Layer 2 of a small transformer language model trained on English Wikipedia (8 layers, counted from 0, width 128).
A neuron adds its activation times its output weights to the MLP's output. To switch it off is to set its activation to zero at one token and run the rest of the model.

Output weights of the MLP neurons that the questions are about. A number n stands for n times 0.0033.
n51: 5 -25 -11 -52 -25 23 -23 67 -12 64 47 -20 7 -39 2 15 14 -62 94 14 32 49 6 17 24 -88 16 44 61 -3 -66 -39 30 -32 -33 -58 51 -7 22 -20 3 9 47 38 9 44 -8 18 -36 -14 35 18 39 5 24 -2 10 13 12 -26 2 34 4 -31 16 -49 -9 15 -3 9 -1 0 5 -12 -13 48 -35 14 72 -53 30 -13 18 -17 -1 12 -18 -32 -26 -60 -13 -7 9 54 3 -17 -55 24 10 67 -22 5 25 28 10 -9 20 8 0 -21 -3 16 -44 -29 -27 -17 -20 -11 -15 37 34 -29 16 14 16 27 25 20
n56: -16 19 13 -2 28 12 16 -3 51 9 3 -23 12 -58 -53 1 -15 7 25 32 0 -59 -23 17 30 -68 48 -25 -7 3 -11 34 -14 38 -51 22 -1 -42 1 1 21 7 -24 -15 -44 44 4 37 -35 -29 -41 37 -7 -20 46 -32 22 26 27 32 6 -13 19 23 47 39 -12 -29 -35 3 -70 -69 -4 -44 -18 13 -5 -26 -3 32 6 0 -12 73 -85 -14 -22 -37 -26 -17 -10 31 41 1 -12 -19 8 9 67 1 15 34 31 -31 -4 36 55 18 60 -47 -41 -49 -1 -14 4 33 12 -23 11 -5 -47 -39 -15 22 9 14 -43 -6
n59: 50 40 -60 27 19 23 -31 3 -11 -6 -1 89 -18 -60 -26 45 28 -53 4 13 4 33 -12 30 50 7 23 -34 9 58 -27 9 3 49 -20 -44 -18 7 26 -57 10 39 67 37 23 -42 20 -3 -12 8 3 19 -36 24 -16 -15 -18 -40 -31 -47 32 -14 16 38 -21 -16 -32 36 -6 -26 8 -4 33 2 41 3 35 83 13 -15 28 -11 -18 3 -39 32 28 -15 -4 -30 -9 -27 -24 -28 -28 -42 21 -20 -4 -86 -42 3 24 -28 -19 -3 8 -26 28 -23 -25 -67 27 36 -3 -8 14 55 49 -2 -10 8 -14 -25 26 -44 -23 34
n81: -5 -29 13 49 4 22 48 9 27 10 -26 11 -44 13 20 62 -32 -6 58 8 10 25 -52 -25 2 -33 -8 11 58 45 41 12 13 -42 4 -10 10 -33 -21 -56 -32 37 18 11 32 -12 -6 -24 1 5 1 26 17 -44 12 -18 44 65 -25 -3 2 -9 -18 27 -60 13 15 53 -16 -11 15 -18 38 8 3 -22 -4 -28 20 -19 -21 19 9 -3 -41 -45 -54 19 10 -34 70 -43 -16 7 39 37 18 17 3 17 -23 4 -17 -56 1 -61 -26 1 -32 -10 -32 35 31 35 6 8 11 -3 -22 -14 26 11 -12 -1 16 5 21 -3
n92: 26 -9 -26 3 -23 62 20 -2 -33 -26 15 -21 2 -31 76 26 -16 5 51 -33 -15 44 24 17 -3 -5 -1 17 -64 13 49 28 16 28 39 22 17 19 4 -28 33 47 50 9 -27 -2 54 -20 -20 77 -18 38 76 -7 -37 -12 16 13 3 -48 2 -46 -21 11 9 41 13 -42 -2 3 -15 15 6 18 24 -10 2 -29 5 -17 -12 34 -20 -22 -53 30 -6 11 22 -8 -15 -37 -40 17 8 13 -14 -10 36 -25 -29 -21 -18 22 1 9 -26 -17 10 7 -13 51 -38 -3 -2 -12 53 25 43 25 -19 -45 2 -8 -29 -29 -22 29
n104: 63 50 18 -2 1 16 8 3 2 3 33 10 -7 -11 0 -29 -32 7 9 19 54 -71 19 34 18 -34 25 20 47 -14 15 8 -27 20 10 28 -48 -11 4 -4 12 -17 19 -29 -21 28 -5 -4 -15 -9 -32 19 -44 -32 15 -9 0 15 30 39 22 -18 23 -16 15 44 5 10 -11 -50 0 9 -6 -40 -3 60 27 2 -11 -4 13 -52 -3 43 11 43 -2 -10 28 -7 5 20 -32 -7 6 8 17 26 -52 -34 -30 -30 17 -13 35 -37 4 -52 -25 37 -4 31 14 4 -14 48 -20 27 77 2 44 -27 -30 -20 22 -8 -5 -12
n109: 6 10 -2 -47 32 46 23 -10 89 50 -15 -21 -20 15 -27 24 2 40 9 -7 -54 58 -6 20 12 -22 17 26 -21 -20 3 18 2 -16 -10 12 0 55 -9 -11 13 -12 7 5 -27 -3 39 8 -2 24 24 10 -1 -27 52 -15 -27 -11 27 -12 -32 -8 12 1 56 38 19 12 11 -79 -36 1 1 -10 54 -5 40 2 -32 -13 -43 -33 6 -5 17 44 -7 -9 14 -26 -46 -41 11 -19 51 26 -22 -10 31 8 -16 7 -32 9 -5 26 -63 -21 4 2 -29 -29 39 42 41 14 -1 25 -20 11 19 -14 -10 -13 20 -31 5 14
n121: 10 48 1 -74 12 -11 -11 -4 49 -39 55 -53 -55 -36 11 38 36 27 -9 -25 31 28 -81 -44 18 20 52 -11 7 -11 -29 24 12 -11 6 6 -9 11 -8 -42 -6 48 -26 41 26 -71 -41 43 1 -2 -3 34 -18 40 -7 -81 17 -76 17 53 24 -6 -32 1 -58 -4 35 -29 -35 0 13 -21 -4 -68 -17 -6 -46 10 -17 -10 -26 -6 -10 -55 -2 9 16 21 25 33 44 14 41 -12 -30 20 -7 7 -14 1 6 -7 20 -53 2 -26 9 14 -25 42 4 -46 -58 -15 -64 -4 1 18 0 27 24 25 14 -12 -32 31 -57 -5
n135: -29 16 24 2 4 4 57 1 27 -14 -34 2 13 -31 25 3 -2 -23 44 4 21 -28 -13 -19 1 -37 -50 -16 3 -30 -23 40 44 -25 -34 38 -9 1 22 32 36 -28 -5 4 30 -8 3 3 -73 35 -27 21 41 -39 12 33 -47 36 35 10 -25 -12 9 33 24 45 -4 13 62 26 44 -36 -29 -26 -22 -10 -49 45 20 -39 -39 -34 12 4 -50 -33 -36 10 25 -49 -8 -23 53 -15 -35 -24 -23 9 -17 7 -29 -53 30 -4 44 -20 25 -54 5 -15 -22 14 46 33 54 -1 -1 -1 3 -5 1 -50 33 4 7 15 -58 19
n148: 5 37 68 54 -33 -9 41 -17 39 -35 -1 -29 24 -10 0 3 1 24 -7 -6 -8 14 -36 63 69 60 -27 -11 77 -36 -15 -29 2 -33 -32 -32 -29 -51 -58 -40 -4 10 -52 -28 62 24 11 -20 -9 33 4 20 -16 -12 -10 -7 60 -34 -14 -26 -7 7 -23 -15 -28 75 6 42 -24 25 -8 5 36 33 8 20 -19 -26 -10 23 -26 13 24 -1 -42 39 36 -12 2 3 -48 -34 -50 4 0 -17 8 24 -12 -38 -24 50 5 -30 -9 -3 53 5 -22 -7 -13 -9 -9 2 -16 -6 -58 -38 -13 10 0 5 -21 -1 7 59 -39 -15
n156: -28 -39 -79 37 -15 14 -45 39 81 28 -31 37 25 5 15 53 4 11 13 -59 -8 -46 -30 -39 46 0 -18 21 -50 11 -6 34 14 -12 43 -3 -8 28 27 -1 -9 -56 25 13 -5 10 33 21 -64 25 -18 -60 -18 15 57 49 -8 -18 34 -3 -21 22 31 -15 5 -53 29 -10 7 -19 37 -28 2 -17 -6 -50 -2 6 25 -75 -20 -34 -20 77 6 4 -36 13 -3 2 31 11 -1 -54 19 23 61 8 48 28 -21 -25 21 30 42 22 30 54 -22 -5 -7 5 39 50 9 6 6 27 -36 39 31 49 -16 35 20 59 -8 47
n195: 7 -2 21 -5 27 5 -4 3 38 -16 -10 11 -14 58 16 -13 10 14 17 4 -40 -4 -2 4 -28 -42 -5 14 67 -17 -18 14 3 42 22 -54 41 4 -9 -3 10 17 7 19 17 8 22 -2 -42 -59 -3 -21 -13 -5 -18 -27 59 22 -3 -20 17 11 -21 -61 2 20 -8 43 27 -8 -22 -5 -13 -15 -8 -40 16 -34 9 -21 23 -2 0 -35 33 -46 -19 42 -2 15 12 -45 42 7 -23 -7 -10 0 -16 -11 -35 -42 10 -17 -38 -16 7 -41 40 5 27 -30 27 -21 31 23 -23 -8 4 36 -2 -26 -16 -4 17 28 43 -12
n250: 25 13 29 3 -20 -12 33 -4 23 36 1 -2 -18 -8 -40 27 11 -57 -13 -19 14 41 -21 45 9 69 57 -6 38 17 4 49 29 12 2 16 10 -1 47 -25 36 -13 5 25 22 50 25 -37 22 46 8 -1 -13 63 -30 -79 -39 7 36 29 9 10 -33 -27 -21 65 -6 6 -56 -32 39 1 -46 -18 39 -62 -26 20 50 -24 -13 -35 -9 25 -34 12 -24 -2 37 8 5 32 39 38 -69 -16 27 -7 -27 -28 30 13 61 -67 -70 9 -46 47 15 -3 -26 13 -8 -47 8 -14 -10 -14 29 -17 0 -36 -2 26 15 20 -50 6
n263: -12 27 10 10 -26 -36 -3 -15 -42 66 -28 -43 50 -43 -24 51 18 36 -29 -12 -51 15 58 17 -25 48 -3 -6 -48 -7 29 -24 41 57 47 -69 -37 -14 -20 7 -1 17 27 8 20 -7 36 48 31 -12 12 3 -44 41 -2 -35 74 9 -12 -34 -14 33 -3 -3 41 3 -9 70 -17 -33 29 9 25 -3 -15 14 -72 -17 -31 -5 6 -11 38 30 9 15 -17 -32 19 -9 13 26 64 -4 38 24 -17 9 -8 12 -6 -25 11 -46 24 62 36 1 -31 -18 56 58 -42 -22 -12 -59 -2 -30 -30 23 -42 -5 -26 13 -7 49 44 -40
n289: -2 -8 -17 23 -9 -86 -6 -8 -29 -6 34 23 -44 3 8 24 24 -39 46 -29 8 -9 22 1 -9 -20 -16 -32 46 9 34 3 4 -39 -6 -35 37 -24 48 -34 16 -8 -5 -30 11 8 -19 67 -21 -24 -35 41 23 -28 -4 -9 -28 45 11 -13 36 26 -16 40 16 -79 25 -29 -23 -27 -17 19 0 -29 -4 -1 14 -45 -22 -50 -1 -61 -3 18 -8 -2 59 24 24 31 -5 -6 -10 14 -21 2 18 -21 3 2 7 50 18 15 -72 -17 -14 -6 -6 -14 -21 -26 -15 5 -24 -28 -41 7 16 -11 -34 14 -2 -19 10 -2 -20 0
n302: -40 22 15 -16 3 -17 13 -18 -8 40 26 -14 4 27 27 21 18 7 17 74 -44 -23 19 21 29 32 13 -18 11 -8 16 -67 -12 -16 -30 15 -21 18 -28 -24 -63 33 -43 31 22 19 15 -25 25 -1 -16 -22 -3 8 2 -12 -14 -45 -3 14 -22 2 -16 -7 21 1 1 12 -6 60 -49 -52 7 -19 4 -27 2 -7 -5 -9 31 -27 -11 29 19 -17 -36 22 -13 39 10 -72 -39 -42 40 -29 29 17 -32 -18 2 3 24 14 67 -66 20 21 -8 -23 4 23 29 63 -8 60 41 -32 -17 -72 26 -36 -7 12 -6 -56 -5 -12

Each question names a token from some text and the token that comes next. It shows the activations a of the neurons there, in the order above. A number n stands for n times 0.018.

Then comes g, the gradient of the next token's log-probability with respect to the MLP's output, scaled to length 1. A neuron's effect is roughly proportional to its activation times (output weights . g). A number n stands for n times 0.0038.

" and", then " 15"
a: -1 1 -4 -1 -44 -7 0 -1 22 2 -5 0 1 -3 -11 1
g: -10 -2 -13 -36 5 2 27 11 -18 66 -1 1 33 9 -1 -4 18 -15 -9 31 -3 26 26 4 -41 26 -17 12 -32 -15 4 -3 -5 46 -40 -2 10 -39 3 18 -18 -20 33 6 -11 17 -26 24 12 31 -11 -9 14 18 -32 -18 6 25 -9 -22 17 29 -18 -1 -7 32 -17 -17 -2 -21 -3 2 -46 -33 16 16 -31 -17 52 -33 34 2 5 -38 3 -31 -5 50 53 -8 0 -23 -15 38 -4 61 12 11 -6 15 -4 -6 -25 -16 -23 -3 8 9 27 10 -4 2 -45 -20 2 17 -19 0 35 38 26 -1 -13 -35 32 21 -18 -25
Which neuron, switched off, raises the next token's probability most? n92

" M", then "unt"
a: 0 -1 0 3 6 -1 0 0 -1 1 6 23 -2 3 0 -4
g: 11 9 -9 17 -1 0 -13 24 -6 9 10 44 -18 41 6 -3 -24 21 3 -5 -30 -1 -3 2 -5 -10 57 14 13 12 -23 -53 -37 -25 43 -2 19 -34 -54 52 13 -5 -10 12 -12 4 -13 66 -6 -28 10 10 -5 -45 17 -18 20 -1 -7 -47 -17 -22 -10 0 19 3 -11 1 42 -36 -18 19 25 22 0 32 12 10 2 -61 -13 -1 -24 13 -8 -1 -11 9 32 -24 17 2 6 4 43 -25 13 0 -16 21 3 -14 19 36 -30 13 -25 -3 -8 21 22 -18 16 20 14 9 -25 -47 6 -16 -14 -5 13 -27 18 -33 7 55
Switching off which neuron hurts the next token most? n195

"tra", then "ct"
a: 4 3 -16 0 3 15 1 1 0 4 4 0 3 -3 5 0
g: 9 -35 23 -27 13 6 18 1 5 -13 -13 -16 -3 2 -9 -20 8 23 -28 18 27 -4 -4 -10 -3 -3 -42 -26 -7 -32 -29 17 30 -13 -35 -5 -25 -3 -24 -1 6 -13 -26 6 25 -8 -21 19 6 -41 -15 15 -16 7 62 16 28 39 25 19 5 51 5 -4 -10 -8 34 9 -10 -2 -11 39 -10 -19 -31 -4 -25 -10 23 -16 -53 -1 4 8 23 -47 -56 -8 -26 -27 28 -1 -21 50 -65 -12 21 28 -3 6 26 29 4 16 13 -2 28 1 -1 10 9 28 -11 -22 4 -33 0 -21 -17 11 -25 35 9 20 61 11 12 -36
Switching off which neuron hurts the next token most? n59

"mi", then "s"
a: -1 4 -16 18 -8 -2 16 -1 -3 -1 1 18 14 1 0 5
g: 47 22 32 -9 15 -18 -11 -15 12 18 -18 -12 20 0 -32 -21 18 15 -25 -3 10 -36 32 -20 7 44 -12 -16 -12 -20 -33 -6 24 -2 18 -5 38 -18 -20 -23 14 23 -20 8 -7 -29 -38 -9 -15 13 -13 -20 -4 -28 -5 -4 18 22 0 -21 4 -39 -8 -5 -8 37 9 23 -15 -29 4 -7 4 -39 9 45 -9 9 22 5 -70 41 8 -17 -11 22 12 -7 -25 -33 -24 1 26 18 30 -1 -24 34 -9 -10 -41 10 -44 -6 -29 -11 -26 18 -22 19 3 11 -12 12 57 6 -8 34 -11 11 1 -51 2 59 10 -11 51 -8
Switching off which neuron hurts the next token most? n109

" appear", then " in"
a: 0 -4 12 9 -2 9 -21 16 2 -1 -5 0 3 -5 -1 0
g: -7 -24 -2 -24 5 6 -23 24 21 19 -38 -32 -19 -40 24 25 -38 1 24 -20 3 -29 42 -9 -15 -37 8 54 -3 27 -10 32 21 30 0 -32 38 -30 -35 30 -2 33 6 7 -18 22 -32 -34 -8 -7 -21 21 10 -11 39 -10 -7 12 2 10 -3 14 -24 -47 22 -2 21 -12 -44 -4 11 12 8 1 28 -13 44 -36 -7 29 -19 12 -17 -4 -13 29 5 -6 -35 12 -7 -2 36 -20 29 26 20 -36 42 -27 16 -34 -16 19 30 6 -2 -5 34 21 -29 16 -13 21 10 6 11 -15 -7 5 -15 26 -8 -35 51 -16 -25 -3
Which neuron, switched off, raises the next token's probability most? n109

"and", then "m"
a: -1 -6 0 0 -2 7 2 -8 -2 10 -3 0 9 -1 3 2
g: -27 4 13 -33 -4 -39 -12 -22 -7 15 -6 31 -46 31 -8 50 8 11 21 13 -12 3 -57 24 2 13 46 41 -8 -26 10 -15 -53 -20 -21 36 -13 75 3 -7 -23 -18 14 24 -15 -28 14 10 8 0 16 -3 28 13 -3 19 -2 0 15 -3 -43 -14 -18 -57 -18 -2 13 5 2 23 33 21 -9 22 2 32 -35 12 -46 3 7 24 -10 10 15 -13 21 22 10 -6 -3 -31 -22 -39 7 37 -2 -12 7 -3 -21 34 -14 4 9 -9 14 29 -7 -6 29 12 15 -8 -21 -36 31 21 15 9 -10 27 -18 9 12 -48 26 20
Switching off which neuron hurts the next token most? n56

"\n", then "General"
a: -5 25 -50 2 -23 -10 9 26 -1 28 92 12 -5 -18 -4 4
g: 1 -46 -10 35 -59 -10 8 9 -14 -17 7 37 18 13 32 2 24 -17 -23 -11 32 3 -18 16 -6 -26 1 -5 -2 5 11 -4 20 -15 10 -6 -15 26 28 2 66 16 19 4 -14 -10 -6 20 -17 4 -46 -3 -20 -12 2 -10 0 15 27 -54 -6 -10 -62 -3 37 -12 21 -14 3 -54 -25 9 -26 3 4 0 17 -6 6 -10 -12 3 -5 32 1 3 -44 -24 7 2 11 -26 13 14 18 3 34 -12 -36 -3 46 11 19 2 4 34 -27 -18 43 -24 -31 -37 -51 -15 -2 13 20 58 -19 0 -22 -13 -19 -29 27 0 14 -36
Switching off which neuron hurts the next token most? n156

"N", then "ative"
a: -5 6 0 -3 -4 4 -2 6 8 -3 -19 0 -2 0 3 2
g: -11 21 -4 30 24 -67 3 -16 -11 -1 12 -7 -39 -15 22 -27 11 3 -32 -3 3 -8 35 25 1 4 13 45 9 -17 13 -4 3 -8 19 -2 17 17 27 12 7 4 -17 23 -15 17 -5 -29 -35 -9 -25 9 -30 -31 22 40 -6 -55 5 13 -47 -32 31 44 -42 6 -25 8 -3 -15 -4 -21 -7 -6 11 -21 0 6 -26 -2 -11 -23 7 9 28 25 11 -55 -42 -34 -1 -9 22 -47 18 -18 1 -1 9 13 -35 -14 18 -32 -47 4 -6 23 3 8 10 35 -4 15 -22 1 8 -8 45 29 40 11 14 -33 30 11 -12 51
Which neuron, switched off, raises the next token's probability most? n156

"\n", then "S"
a: 0 10 -3 18 -10 1 -4 -1 6 2 -3 -2 -3 3 -3 4
g: 28 -13 29 -6 8 -35 -26 4 17 13 33 22 13 -6 -18 28 50 -14 23 24 18 39 -25 2 27 -2 -21 5 -19 23 -53 -27 6 -33 39 16 24 21 -1 -56 35 -4 1 -9 3 -10 -18 -10 2 5 13 13 38 -38 19 -44 6 -27 -7 -7 -26 67 24 -23 -35 25 0 1 -8 1 35 13 6 5 5 -21 -11 -9 -25 -10 -17 -11 34 -25 6 -14 -7 -18 38 -16 8 -34 -44 18 -4 4 21 18 34 32 8 15 -24 -8 -1 -54 -20 26 -12 5 10 -44 -6 0 -39 12 -31 -1 9 15 0 7 -10 47 -3 -4 18 -14
Switching off which neuron hurts the next token most? n81

"e", then "ce"
a: -2 7 0 -1 1 6 4 0 13 2 -2 5 0 -11 0 2
g: 4 22 -9 8 2 -13 -8 -15 -1 18 -2 -33 0 -22 34 35 8 -1 -42 -7 -7 22 -6 31 -11 0 3 -21 -11 31 -15 -36 -30 -1 -14 5 -36 8 13 7 -13 -17 -34 -11 15 38 19 -19 34 -36 5 -1 -16 1 -6 -18 10 42 31 5 -60 -3 10 17 -14 32 1 3 1 0 -28 3 33 24 32 27 8 18 28 2 -7 18 16 6 -7 32 5 -10 -3 -35 -8 16 23 -2 31 63 8 -20 -45 58 -20 25 -39 -44 -2 4 0 -3 -30 -19 -77 -26 39 10 -18 -46 9 -7 4 1 18 -17 -14 -10 -2 27 22 23
Which neuron, switched off, raises the next token's probability most? n263

" played", then " 2"
a: 0 10 -4 11 -6 -5 14 6 0 -13 10 4 -29 2 0 1
g: 3 -4 -9 18 24 -8 10 -1 1 -1 42 -27 6 27 -4 -42 67 31 0 42 24 -21 -15 -4 -19 -7 6 -25 3 -20 10 -15 -7 -32 -4 -24 19 46 12 18 -36 28 21 -28 23 -22 -41 -19 -1 35 -24 36 -29 52 -12 34 15 10 6 -19 -9 12 -4 -34 -3 -3 24 -3 30 -13 1 -14 4 -17 4 -45 -26 52 -22 -28 4 11 16 41 19 82 -5 35 12 24 -23 5 -7 20 23 12 1 -30 -6 2 23 18 12 10 12 -5 11 2 -13 -11 29 -34 -26 -11 4 8 -41 -21 0 -9 -8 17 -9 -11 20 26 28 -8
Switching off which neuron hurts the next token most? n250

"ol", then " from"
a: -5 -1 5 11 -11 0 0 1 7 2 -4 1 4 -10 11 -5
g: -4 -7 -11 -12 29 -10 -17 20 -9 13 -2 19 8 29 13 -8 -32 -15 -6 -14 -36 12 -15 -21 -54 -24 -7 -9 11 9 -16 9 -36 24 -17 -6 41 12 11 16 -42 65 -25 -50 -39 -1 7 22 0 -3 2 -23 52 20 4 -21 -31 -12 -14 1 5 11 -10 -26 27 -15 23 12 29 18 -39 46 -3 26 -19 39 35 -56 10 32 -13 -23 3 19 -15 -7 11 18 -28 -11 9 39 24 -24 -57 -31 -22 -18 13 12 -13 13 11 -14 -7 30 -8 -10 -23 2 1 -30 -2 -18 34 -2 -24 -28 -8 8 4 -6 18 -15 52 -27 -1 -22
Switching off which neuron hurts the next token most? n289

"able", then " of"
a: -7 0 -6 3 2 0 -2 -10 4 -2 2 -3 1 -11 -10 1
g: -14 31 22 -38 15 23 33 1 -10 -23 14 11 13 8 41 -17 18 3 68 -14 50 4 -3 -16 -34 -8 -5 26 2 -13 -3 14 23 12 -12 30 28 -5 -27 7 -20 25 -34 -47 -26 -21 0 -11 10 22 -18 -29 27 4 -45 -32 -26 33 -8 5 3 -54 7 17 32 31 -30 -13 13 -23 10 -14 27 27 11 -15 30 -32 11 -1 -7 27 9 -3 7 -2 -2 0 -7 -26 -14 4 -11 -12 -17 -44 -34 7 -6 -6 -20 25 -26 28 33 19 -18 -14 29 36 -8 -35 6 -10 -13 7 -44 -6 -30 22 -19 -7 31 -28 -1 32 -29 47
Switching off which neuron hurts the next token most? n263

" La", then "st"
a: -3 -7 -17 14 0 0 0 -3 -1 3 -18 0 0 -5 0 4
g: -12 0 -12 -3 19 -12 18 -13 22 10 -5 2 22 -20 -16 9 22 2 28 -15 35 6 -8 -23 -2 -10 21 1 -11 22 -15 -37 30 22 -62 -40 18 26 -21 -8 28 15 -46 21 -3 31 -43 0 4 52 -37 -46 25 -36 10 38 -33 22 -1 23 29 3 7 15 -26 -23 4 -25 29 4 10 -11 -9 15 28 4 7 28 23 31 38 -8 -38 25 -13 -9 34 13 -13 -6 20 -11 -37 15 27 21 55 1 -7 37 -6 -3 -13 -14 -11 -16 -39 11 8 39 -3 18 -21 10 37 -13 -12 8 13 0 22 1 -41 -18 -27 -33 21 38
Which neuron, switched off, raises the next token's probability most? n156

"ie", then " d"
a: -1 4 3 3 3 22 1 -1 -3 -4 0 -1 11 11 -5 1
g: 18 4 14 -2 -31 11 -14 -34 36 12 10 9 -8 -26 -19 18 23 8 8 7 18 -1 21 -14 -9 -35 -14 44 29 5 -2 11 -44 35 -6 -42 27 -2 5 -51 30 17 33 -4 4 -4 9 26 -45 -15 -63 -2 -20 8 44 6 -2 18 -15 -7 -7 -23 -5 -2 -14 -9 -6 -6 7 -6 0 17 -31 3 -31 10 -33 -13 17 -20 41 -9 -5 38 -22 47 -14 -18 -29 13 11 63 -27 -31 13 -13 -13 -14 -14 -30 -10 -15 3 17 10 -28 10 -16 -23 34 7 14 -18 -6 -1 -28 28 50 8 -68 4 2 14 -14 -10 -26 1 -46
Switching off which neuron hurts the next token most? n104

"ing", then " back"
a: -11 0 0 -5 -5 -1 -2 -2 5 -14 -4 8 -1 17 2 16
g: 22 -30 -14 31 27 1 -37 11 -16 -14 46 -23 -17 -56 4 16 14 -22 21 -16 16 -13 14 -4 -29 -23 26 29 2 21 -23 18 83 24 16 0 22 18 9 -2 -8 -20 -20 12 14 -11 13 -25 8 -7 -30 12 -8 3 46 -53 -23 -41 -9 -20 35 -36 16 -29 7 13 -3 23 -9 -2 17 11 -35 -35 24 -33 -11 -27 32 -25 33 2 -15 -32 15 -25 -27 6 -3 -25 28 14 1 12 16 45 23 2 -15 -1 -9 1 11 -5 21 -20 -10 -23 10 -21 -29 -7 13 1 -15 14 -16 -29 -41 -28 -28 -12 15 -7 0 -31 -40 -26
Switching off which neuron hurts the next token most? n148

"s", then "im"
a: -1 -12 0 -1 0 0 -2 0 2 -4 -4 0 1 11 -4 2
g: -22 26 -3 -17 -7 44 12 15 -9 -11 5 11 50 -24 17 -32 64 4 31 23 -10 -10 30 11 15 -4 -9 -24 32 17 14 36 20 -22 17 -19 -15 15 -2 5 -34 -13 -43 -32 -8 -18 -14 -29 -6 43 -53 36 22 10 7 -29 8 9 15 -17 1 -3 -14 31 39 38 -36 4 -29 3 -38 -8 -3 -14 42 -3 -26 -5 -13 -16 -21 -5 14 -21 -16 30 13 27 41 35 -43 -17 22 39 -12 26 25 -41 17 -29 5 23 3 -17 -42 21 -23 -2 -10 -16 14 -16 7 -6 -3 23 -29 -19 18 30 0 -19 4 2 -11 8 0 35
Which neuron, switched off, raises the next token's probability most? n56

" ", then "el"
a: 0 -1 -1 2 5 -11 -4 0 3 -5 51 5 6 11 6 -16
g: -16 -38 -22 15 -3 3 34 22 -19 6 -12 15 49 -38 -19 -59 17 -6 16 17 55 16 16 30 -18 14 -14 7 -8 -6 58 2 -2 1 -27 -34 -16 -27 -3 -18 3 1 -31 -47 13 9 15 -40 -23 -15 21 13 11 2 22 14 -6 -5 -14 9 40 32 -8 -14 4 3 -21 -13 26 1 -21 27 23 5 6 -24 9 7 11 -8 -15 9 -25 -10 38 15 38 -7 -10 -3 -24 1 -12 31 -17 23 3 27 42 -27 5 1 22 -35 21 17 24 -19 -53 -18 18 -14 38 -11 -37 1 -44 43 29 9 -22 -6 -49 20 3 15 27 -23
Which neuron, switched off, raises the next token's probability most? n156

"\n", then "N"
a: 4 14 -6 9 0 -3 4 0 3 7 -6 2 -10 -18 0 5
g: 0 -15 -14 -6 3 21 12 -20 -3 -16 19 -1 -10 -5 22 7 -11 -3 12 21 -35 13 4 0 4 22 9 -3 5 12 -17 -26 28 12 37 6 14 -22 58 -36 -13 25 4 2 7 5 17 -62 -35 -2 -23 -7 20 -11 45 -62 0 -18 19 -18 14 21 30 -4 2 22 19 -26 -44 0 19 -12 10 12 -26 -38 2 -30 -5 -7 34 2 13 -5 17 -10 -8 28 3 -3 -19 -13 -64 20 5 -4 60 31 19 26 45 -17 30 -13 -3 -28 19 33 23 -11 14 -25 67 -1 -4 -6 35 4 -20 -27 33 34 -32 2 -22 1 27 7
Switching off which neuron hurts the next token most? n263

".", then "\n"
a: 7 2 -1 -13 -2 -2 -1 0 3 0 1 2 -3 13 0 -41
g: -26 38 -15 0 -8 32 -12 13 9 19 -21 40 9 11 19 16 -36 28 14 -53 21 31 -5 -11 -7 -16 -12 6 -6 -6 12 4 11 -28 -35 -34 26 55 -38 -3 -14 -30 21 28 2 -12 5 26 -1 -8 28 48 4 16 -12 2 11 -14 -27 6 -14 -38 2 -45 2 31 -18 11 6 52 -13 -8 -17 35 21 37 9 -26 -27 -26 -19 -36 57 -14 9 -9 -10 5 -10 -22 17 -14 -14 -16 -30 -17 -35 -39 -10 -23 9 0 33 -16 -27 -4 -7 9 1 14 -3 -32 -25 -22 6 0 -24 7 30 14 -2 -28 -14 -10 8 48 -59 9
Switching off which neuron hurts the next token most? n302

" it", then "self"
a: 5 2 -2 35 25 0 -11 -9 7 -19 1 -2 -1 -5 -3 5
g: 13 33 10 9 -66 -40 -1 24 -20 -16 -20 28 19 5 -7 -2 -49 0 43 -9 -13 7 -15 18 3 -32 34 -7 -1 -16 -9 -13 6 16 -9 19 7 -27 6 -42 14 0 15 52 11 34 4 16 -2 -38 28 2 7 -4 4 -19 11 -22 14 30 22 -10 -20 41 -21 1 27 35 -3 -18 8 -47 36 12 -3 -50 7 13 21 -15 -12 19 12 15 19 0 1 -34 -33 16 -26 18 9 3 -18 37 28 8 4 1 -25 37 1 -26 -5 -9 -9 14 -9 -14 74 22 65 1 42 11 -4 1 -25 16 4 18 1 16 -30 19 19 -12
Switching off which neuron hurts the next token most? n81

" and", then " is"
a: 0 0 -5 2 -4 3 2 -5 17 -23 3 0 0 -5 -3 1
g: 8 -2 18 4 -46 19 -26 9 -29 -3 -25 37 -32 -22 8 9 -43 5 35 10 6 7 5 18 -23 -16 11 7 12 18 -13 28 6 11 10 -5 -11 20 5 -27 -19 33 16 7 1 -1 37 0 6 18 -21 25 17 39 -7 -13 6 -28 24 9 39 16 -16 -6 -13 23 -16 13 21 -10 13 37 29 29 36 4 17 -43 35 -22 -37 -1 -1 28 -10 5 -8 33 -17 -5 47 8 20 15 5 1 21 11 -15 -17 24 13 -13 -25 -63 -21 -9 4 -2 -16 37 58 -25 -22 -73 26 5 -6 30 19 -36 25 -38 -6 26 -7 -21 40
Which neuron, switched off, raises the next token's probability most? n135

" success", then "."
a: -2 1 4 13 0 7 0 15 3 -6 19 0 13 0 -1 0
g: 8 49 15 21 -27 -4 9 -4 -5 -10 -26 4 -6 15 -39 39 -14 15 -39 23 -3 -1 33 14 -44 -41 10 -13 -21 10 -31 37 -13 -1 -12 -10 21 9 -24 29 -9 1 -30 -22 34 -28 -32 4 3 -44 3 -26 -4 17 -11 13 -5 -3 -10 13 66 15 6 10 -13 -1 38 -27 -5 32 12 32 -10 11 20 -3 10 1 -11 -3 -31 8 47 -5 -6 9 -36 26 -13 -21 -30 24 -19 0 -11 -35 3 -54 15 -38 31 1 2 6 23 28 -1 13 -4 -19 -19 -3 -52 -8 22 45 8 -26 12 -22 12 12 -32 -46 -43 -7 28 23
Which neuron, switched off, raises the next token's probability most? n156

" 2", then "29"
a: 7 6 1 0 5 0 -1 -1 -2 1 -22 25 0 -1 -3 -20
g: -19 5 -25 -27 8 5 23 32 -22 -34 -25 11 22 18 -4 48 8 7 26 9 10 39 63 -11 3 4 45 10 -13 11 31 -35 20 -19 5 -18 0 20 -29 3 0 35 -4 -4 46 -16 -20 -44 -1 13 -15 -14 35 10 6 -11 10 10 -13 -40 -9 -6 -12 -10 17 -5 -2 7 24 34 32 -67 45 0 0 -19 1 52 16 -10 61 9 -18 -2 35 40 19 34 33 -17 23 -5 -4 6 10 -7 -11 -10 43 -1 3 -5 -1 -6 -31 5 22 27 8 -7 13 -33 14 -4 38 -1 47 15 -16 8 -7 -22 -13 34 25 8 -12 1
Which neuron, switched off, raises the next token's probability most? n302